Layer 2 of a small transformer language model trained on English Wikipedia (22 layers, counted from 0, width 64).
A neuron adds its activation times its output weights to the MLP's output. To switch it off is to set its activation to zero at one token and run the rest of the model.
A neuron's activation on a vector x is SiLU(gate . x) times (in . x), where the dot is the dot product.

Input weights of the MLP neurons that the questions are about. A number n stands for (n - 500) times 0.0035.
n35 gate: 545,461,756,410,434,818,439,707,418,246,717,415,299,494,405,312,420,506,502,497,495,517,418,557,879,695,352,480,388,434,380,502,511,129,422,530,484,406,544,641,564,618,451,375,482,491,291,461,491,488,296,632,434,546,806,257,721,270,736,697,499,373,476,748
n36 gate: 561,555,701,620,481,456,550,209,621,628,596,525,497,425,652,386,304,536,683,794,436,513,310,388,378,413,284,487,581,631,485,678,840,530,463,427,611,583,723,592,613,636,756,625,577,510,302,599,473,575,692,319,561,599,550,338,610,397,557,459,605,152,600,425
n38 gate: 626,430,495,273,655,680,343,388,669,431,631,434,530,343,340,413,384,482,451,734,328,421,299,457,259,419,512,232,445,360,745,238,411,375,584,539,684,658,506,643,171,478,818,387,556,521,423,710,558,461,555,434,504,523,708,436,350,655,718,431,641,414,418,456
n60 gate: 550,387,267,553,364,526,214,580,328,347,466,286,521,702,453,414,593,578,333,136,352,402,606,587,489,606,412,544,302,401,505,515,674,543,476,508,314,528,642,188,690,268,328,455,524,510,859,302,710,488,392,524,233,607,321,483,561,665,396,395,506,201,581,498
n64 gate: 556,185,448,191,756,615,632,324,447,697,694,476,381,464,642,639,580,472,566,234,409,410,450,632,577,504,433,377,476,693,644,438,451,567,527,794,592,590,581,339,551,476,351,494,649,675,429,414,452,604,662,546,481,659,500,395,408,422,453,376,677,495,658,238
n70 gate: 531,465,451,702,558,552,626,503,441,487,572,330,447,436,658,446,604,555,556,468,564,588,447,482,368,476,402,465,394,475,799,384,573,477,370,576,476,510,666,629,458,429,544,423,545,585,628,397,702,411,519,512,566,564,548,599,659,424,475,654,576,460,542,462
n88 gate: 735,699,793,546,430,383,218,506,537,643,403,286,711,478,860,561,525,552,410,624,477,454,486,322,334,417,394,589,473,662,687,596,562,349,737,528,631,611,835,718,349,632,588,533,479,503,535,644,704,574,658,532,205,496,413,408,738,538,561,479,406,354,380,264
n91 gate: 637,642,649,526,476,539,340,433,437,667,393,408,700,266,482,244,451,605,490,653,414,603,412,667,519,565,674,408,292,522,542,621,658,536,823,460,770,287,592,751,752,162,615,402,425,465,592,689,582,445,477,318,289,581,536,410,778,470,507,480,562,505,411,366
n35 in: 446,493,420,471,577,301,634,414,601,555,180,541,505,603,626,679,598,569,713,370,479,397,384,299,313,472,607,177,466,598,704,479,471,808,489,643,388,617,517,208,499,431,354,638,372,500,566,404,500,461,629,481,576,515,226,635,282,688,516,322,290,479,546,324
n36 in: 486,671,495,687,479,392,609,585,466,701,379,583,475,493,604,749,609,433,513,604,653,305,337,339,535,351,299,708,315,630,570,459,633,334,256,147,619,608,728,729,797,628,560,340,442,549,474,514,292,551,401,506,569,431,674,332,640,263,677,522,611,597,572,353
n38 in: 617,344,534,554,479,536,650,528,495,562,689,405,455,229,444,499,486,416,350,560,545,553,722,877,452,409,392,319,420,24,768,266,451,488,668,565,612,601,547,648,259,501,411,555,537,682,641,509,486,623,598,256,496,323,210,780,547,709,751,504,454,466,689,343
n60 in: 414,513,291,416,473,654,450,617,529,308,585,379,370,497,407,493,529,498,170,423,571,409,506,395,726,478,545,934,494,288,765,784,508,441,528,364,345,186,405,607,619,600,485,475,424,573,347,692,371,404,471,615,561,701,605,684,439,306,502,343,430,335,675,566
n64 in: 468,594,376,787,248,354,388,687,534,461,395,398,420,606,353,497,438,282,356,453,311,736,441,582,587,691,728,555,488,389,420,551,424,365,502,180,443,521,234,684,388,589,617,594,574,256,560,521,516,443,362,400,391,292,520,509,599,511,589,378,287,213,481,771
n70 in: 515,484,550,630,473,618,558,455,499,526,523,455,663,454,554,544,517,630,476,580,468,577,417,502,602,560,528,568,381,453,718,671,542,565,445,413,581,504,738,686,420,344,601,485,439,526,467,490,631,231,519,488,508,384,508,293,486,490,325,502,603,551,527,537
n88 in: 553,719,749,384,419,369,591,393,468,427,409,322,701,691,767,512,535,588,374,630,484,391,544,382,159,487,487,504,555,596,467,598,460,324,510,500,767,612,741,307,301,658,651,384,703,412,458,629,952,546,834,657,322,483,533,433,592,306,383,460,552,433,536,372
n91 in: 338,440,486,623,506,518,225,566,323,488,238,740,514,514,378,876,643,336,776,460,396,475,775,440,639,600,311,698,672,451,530,267,230,375,482,418,217,623,704,383,370,670,543,598,440,413,490,401,644,415,413,627,460,280,467,432,435,651,539,475,340,635,337,413

Output weights of the MLP neurons that the questions are about. A number n stands for (n - 500) times 0.0028.
n35: 663,426,483,769,693,333,564,472,663,683,280,440,121,506,475,573,220,276,751,505,579,480,416,671,253,743,209,426,199,672,366,287,247,364,540,187,305,548,600,456,404,564,410,549,275,399,700,499,655,464,731,496,616,576,224,357,728,815,601,528,737,200,725,379
n36: 469,415,754,524,286,810,529,496,317,751,522,726,422,208,791,589,372,497,223,428,208,236,314,504,403,860,655,422,630,412,662,802,716,405,395,571,719,326,404,631,507,880,158,800,573,813,602,282,400,320,852,184,326,806,617,539,217,839,347,463,386,254,578,520
n38: 510,264,615,806,171,385,649,617,636,457,438,289,175,355,852,467,359,580,246,868,261,691,572,623,96,798,354,566,615,585,539,389,516,527,575,602,658,563,667,350,24,494,846,333,663,745,482,449,385,641,619,112,617,735,748,202,249,399,92,476,413,541,425,792
n60: 479,589,646,512,536,577,682,406,497,215,830,494,545,101,712,484,702,804,313,762,465,499,294,407,509,472,442,389,680,440,389,363,529,545,532,666,530,903,754,431,118,599,816,731,378,549,416,937,690,558,339,401,441,370,433,336,176,698,576,518,415,501,443,576
n64: 577,335,584,484,631,485,619,502,507,613,716,429,644,852,333,657,265,411,576,330,282,623,277,713,485,220,463,385,168,619,487,325,312,404,746,351,514,430,368,376,29,322,283,583,625,491,766,207,407,116,432,593,319,416,396,685,560,348,544,631,517,63,751,398
n70: 328,136,527,212,493,483,469,618,769,424,456,548,216,552,512,246,406,606,346,363,552,557,472,590,361,634,521,425,494,476,357,463,528,427,262,578,599,451,473,620,478,564,657,573,488,442,466,899,478,521,496,591,420,367,397,559,499,472,678,514,489,611,492,619
n88: 175,497,482,615,281,458,256,784,574,885,299,577,170,379,549,623,725,485,698,516,704,557,239,499,941,597,763,542,734,207,727,449,921,665,405,312,86,414,363,507,521,767,529,722,545,254,350,193,260,299,610,382,610,478,196,837,396,619,415,362,363,358,113,764
n91: 587,389,663,678,395,381,286,265,798,926,328,658,535,418,537,635,389,395,374,397,528,528,237,362,296,709,767,551,385,298,450,428,480,619,934,761,608,332,218,527,654,362,718,399,464,351,433,443,636,567,715,558,579,559,526,560,762,386,643,55,705,553,735,647

Each question names a token from some text and the token that comes next. It shows the vector x that enters the MLP there. A number n stands for (n - 500) times 0.0057.

Then comes g, the gradient of the next token's log-probability with respect to the MLP's output, scaled to length 1. A neuron's effect is roughly proportional to its activation times (output weights . g). A number n stands for (n - 500) times 0.00093.

" M", then "ey"
x: 438,390,385,579,550,490,510,654,383,521,395,445,387,631,643,582,636,755,629,455,492,796,654,655,592,432,600,595,607,459,574,504,560,281,599,463,803,442,450,580,501,598,466,397,735,443,612,470,641,489,535,272,631,547,409,510,318,518,394,478,399,510,368,478
g: 502,487,601,472,536,640,498,487,811,626,584,557,257,535,597,380,488,702,399,317,399,375,543,613,290,418,631,474,552,432,361,457,561,446,593,752,570,738,648,319,246,580,697,317,257,199,365,496,357,528,597,297,417,631,542,464,498,465,635,409,442,631,552,697
Switching off which neuron hurts the next token most? n70

")", then " |"
x: 416,610,357,409,320,357,507,597,466,615,360,462,528,304,540,652,621,566,426,549,542,553,560,564,611,390,488,597,600,464,597,447,486,397,346,416,311,404,464,334,535,484,519,406,718,651,550,507,643,534,633,285,756,719,308,644,525,658,528,484,568,547,393,403
g: 480,720,652,397,452,465,582,360,481,492,737,535,419,260,318,360,561,256,500,682,595,416,410,681,577,464,650,577,554,862,588,462,436,550,420,572,511,606,601,572,653,579,483,406,741,470,692,702,485,721,221,395,630,437,646,723,519,471,603,653,624,508,468,314
Switching off which neuron hurts the next token most? n60

"W", then "it"
x: 540,415,486,489,495,352,351,766,484,689,383,364,414,409,620,485,331,747,459,369,391,639,526,453,505,324,601,461,563,421,419,463,446,353,486,399,703,574,370,611,446,448,499,418,467,579,442,512,622,451,607,312,466,627,472,655,275,504,577,658,400,652,417,455
g: 456,593,639,532,318,519,778,632,463,480,279,422,535,477,684,493,263,506,403,444,350,586,587,428,430,457,359,661,376,744,459,640,640,676,380,528,534,446,357,567,559,458,335,55,595,603,596,526,508,572,325,526,778,455,519,558,456,572,294,684,471,286,451,694
Switching off which neuron hurts the next token most? n38

"\n\n", then "=="
x: 658,591,445,280,374,600,550,544,452,659,447,378,336,323,582,400,507,538,476,352,504,596,474,603,427,477,695,714,674,542,493,529,651,615,364,583,554,380,589,642,400,428,515,363,460,484,566,355,570,616,580,523,801,655,658,448,407,649,255,558,545,438,419,440
g: 424,432,698,408,259,534,407,480,589,386,554,398,307,617,340,373,354,536,425,574,461,500,319,562,536,259,692,561,193,540,722,565,317,478,367,299,623,280,499,577,698,302,409,405,328,537,496,624,421,384,476,702,687,662,469,730,726,360,507,525,485,635,607,461
Which neuron, switched off, raises the next token's probability most? n64

"ch", then "art"
x: 631,658,470,535,585,467,476,480,296,446,164,519,591,463,625,500,387,669,451,521,514,568,482,644,602,539,664,446,543,417,430,494,677,346,525,634,593,464,357,667,483,362,421,514,645,600,499,417,442,523,401,359,622,733,445,628,321,248,635,551,552,732,579,425
g: 643,485,510,607,519,401,464,392,457,510,352,446,526,567,588,676,595,342,753,645,480,467,438,428,453,508,630,537,569,353,582,595,451,449,388,328,374,498,567,759,428,900,510,614,784,401,580,486,223,639,531,411,419,132,546,485,493,714,558,833,607,432,508,453
Switching off which neuron hurts the next token most? n91

"c", then "her"
x: 454,812,439,519,569,532,625,627,322,463,171,656,346,658,598,708,429,634,432,377,526,685,587,567,636,538,572,460,522,492,458,634,577,474,231,583,681,558,393,273,494,573,404,609,526,601,336,505,406,536,359,377,499,525,417,429,454,394,618,508,511,623,503,498
g: 422,686,306,531,707,572,554,539,494,508,705,601,512,543,362,579,452,229,617,251,536,718,458,598,410,436,369,344,500,637,548,540,350,621,423,464,620,570,479,567,627,644,447,681,408,342,482,501,601,651,412,611,599,428,346,320,455,736,882,573,503,246,344,255
Switching off which neuron hurts the next token most? n35

" the", then " US"
x: 643,568,445,462,447,542,729,508,488,513,250,563,574,376,740,465,464,733,605,395,421,698,563,544,538,618,391,431,625,459,342,291,713,653,445,542,575,629,409,666,382,531,470,526,488,361,535,599,553,640,571,476,604,558,416,505,406,465,502,421,441,421,318,682
g: 671,352,456,380,569,567,577,552,509,640,601,479,496,584,483,509,480,546,713,662,644,750,482,472,353,426,687,510,383,358,639,341,395,471,522,473,230,468,617,361,571,503,610,691,234,494,624,445,248,600,345,512,491,558,606,582,712,476,662,564,515,129,290,193
Switching off which neuron hurts the next token most? n36

"G", then "f"
x: 488,690,397,426,485,376,383,559,347,711,372,496,246,370,621,585,377,742,502,505,466,732,578,498,555,479,577,489,546,495,481,376,456,381,445,502,763,457,430,549,371,381,504,570,609,669,514,550,416,492,576,218,374,626,550,466,283,576,551,601,468,565,430,633
g: 599,576,416,512,335,679,615,523,542,745,427,696,529,555,400,325,628,615,686,468,415,454,415,475,289,689,121,541,463,475,378,453,491,682,455,750,510,417,540,365,423,554,266,494,241,308,184,449,432,354,435,435,476,806,458,421,515,453,414,491,436,330,579,444
Switching off which neuron hurts the next token most? n38

" For", then "mer"
x: 481,592,561,530,411,545,575,676,479,536,351,624,468,315,769,526,431,643,511,402,316,739,395,657,417,464,341,616,533,569,316,375,499,522,589,581,720,635,506,383,487,653,278,396,395,547,664,519,497,511,406,509,552,707,534,493,282,459,448,556,450,705,448,409
g: 483,499,544,580,423,597,498,763,206,529,511,617,366,469,531,448,467,553,772,470,393,498,445,508,427,254,610,595,452,523,795,497,310,612,567,498,693,452,783,407,666,317,455,531,422,579,457,411,449,812,275,461,526,290,589,391,344,332,407,694,465,638,608,734
Switching off which neuron hurts the next token most? n64

" s", then "elf"
x: 568,448,271,428,516,583,433,742,451,502,479,434,560,489,680,475,472,722,448,405,660,708,320,704,579,487,365,549,642,574,540,492,483,512,295,437,681,529,619,792,475,599,603,428,504,388,460,491,576,581,532,371,611,543,275,555,334,495,352,495,556,469,388,495
g: 523,454,564,554,522,636,487,829,455,459,708,214,503,531,444,348,485,483,511,379,481,542,310,298,659,340,589,362,512,601,463,498,253,747,516,545,530,544,279,285,478,219,703,512,266,349,426,595,609,434,706,627,366,643,441,497,693,557,710,465,469,590,320,526
Switching off which neuron hurts the next token most? n70

"0", then "0"
x: 576,566,505,664,559,531,614,693,483,585,419,448,571,531,393,700,527,791,570,692,500,730,570,466,606,550,422,773,462,441,349,510,475,504,448,505,459,592,533,669,569,427,522,426,466,549,450,565,449,562,380,444,790,447,389,708,352,549,544,574,389,552,432,225
g: 521,415,382,632,462,512,307,343,269,552,868,448,704,537,459,606,514,344,973,572,541,622,453,452,711,444,422,632,221,851,564,478,473,672,674,418,347,594,555,470,531,434,435,513,437,417,654,549,483,403,572,593,566,514,601,502,549,467,397,529,493,468,614,315
Switching off which neuron hurts the next token most? n36

"-", then " June"
x: 630,564,296,415,607,522,399,532,314,581,400,466,569,513,411,504,363,639,537,408,728,648,426,591,478,538,402,529,700,558,491,410,475,425,494,657,433,641,479,593,508,454,619,529,709,487,277,509,651,514,603,306,606,665,532,622,372,457,192,543,380,612,480,369
g: 556,475,578,402,541,643,446,503,477,434,798,575,593,667,521,557,474,616,378,551,274,307,701,444,473,618,326,754,515,388,351,576,547,425,576,544,306,215,685,699,643,627,382,226,369,474,338,572,260,491,627,591,579,540,179,596,459,616,366,633,521,559,556,625
Switching off which neuron hurts the next token most? n64

"un", then "ner"
x: 605,418,490,564,413,539,425,685,680,492,277,482,430,415,697,450,521,602,518,606,495,608,524,591,808,471,423,565,481,539,429,456,355,584,475,640,515,593,456,456,522,549,463,316,649,510,166,428,367,507,390,327,561,573,399,662,340,717,611,566,357,651,553,619
g: 374,540,551,325,388,618,689,600,527,469,344,639,460,734,537,478,438,567,406,348,460,167,472,382,575,840,610,467,483,532,344,451,417,900,693,420,523,427,461,494,705,530,508,262,238,441,572,629,480,564,685,450,297,682,487,493,445,542,532,678,468,463,522,321
Switching off which neuron hurts the next token most? n35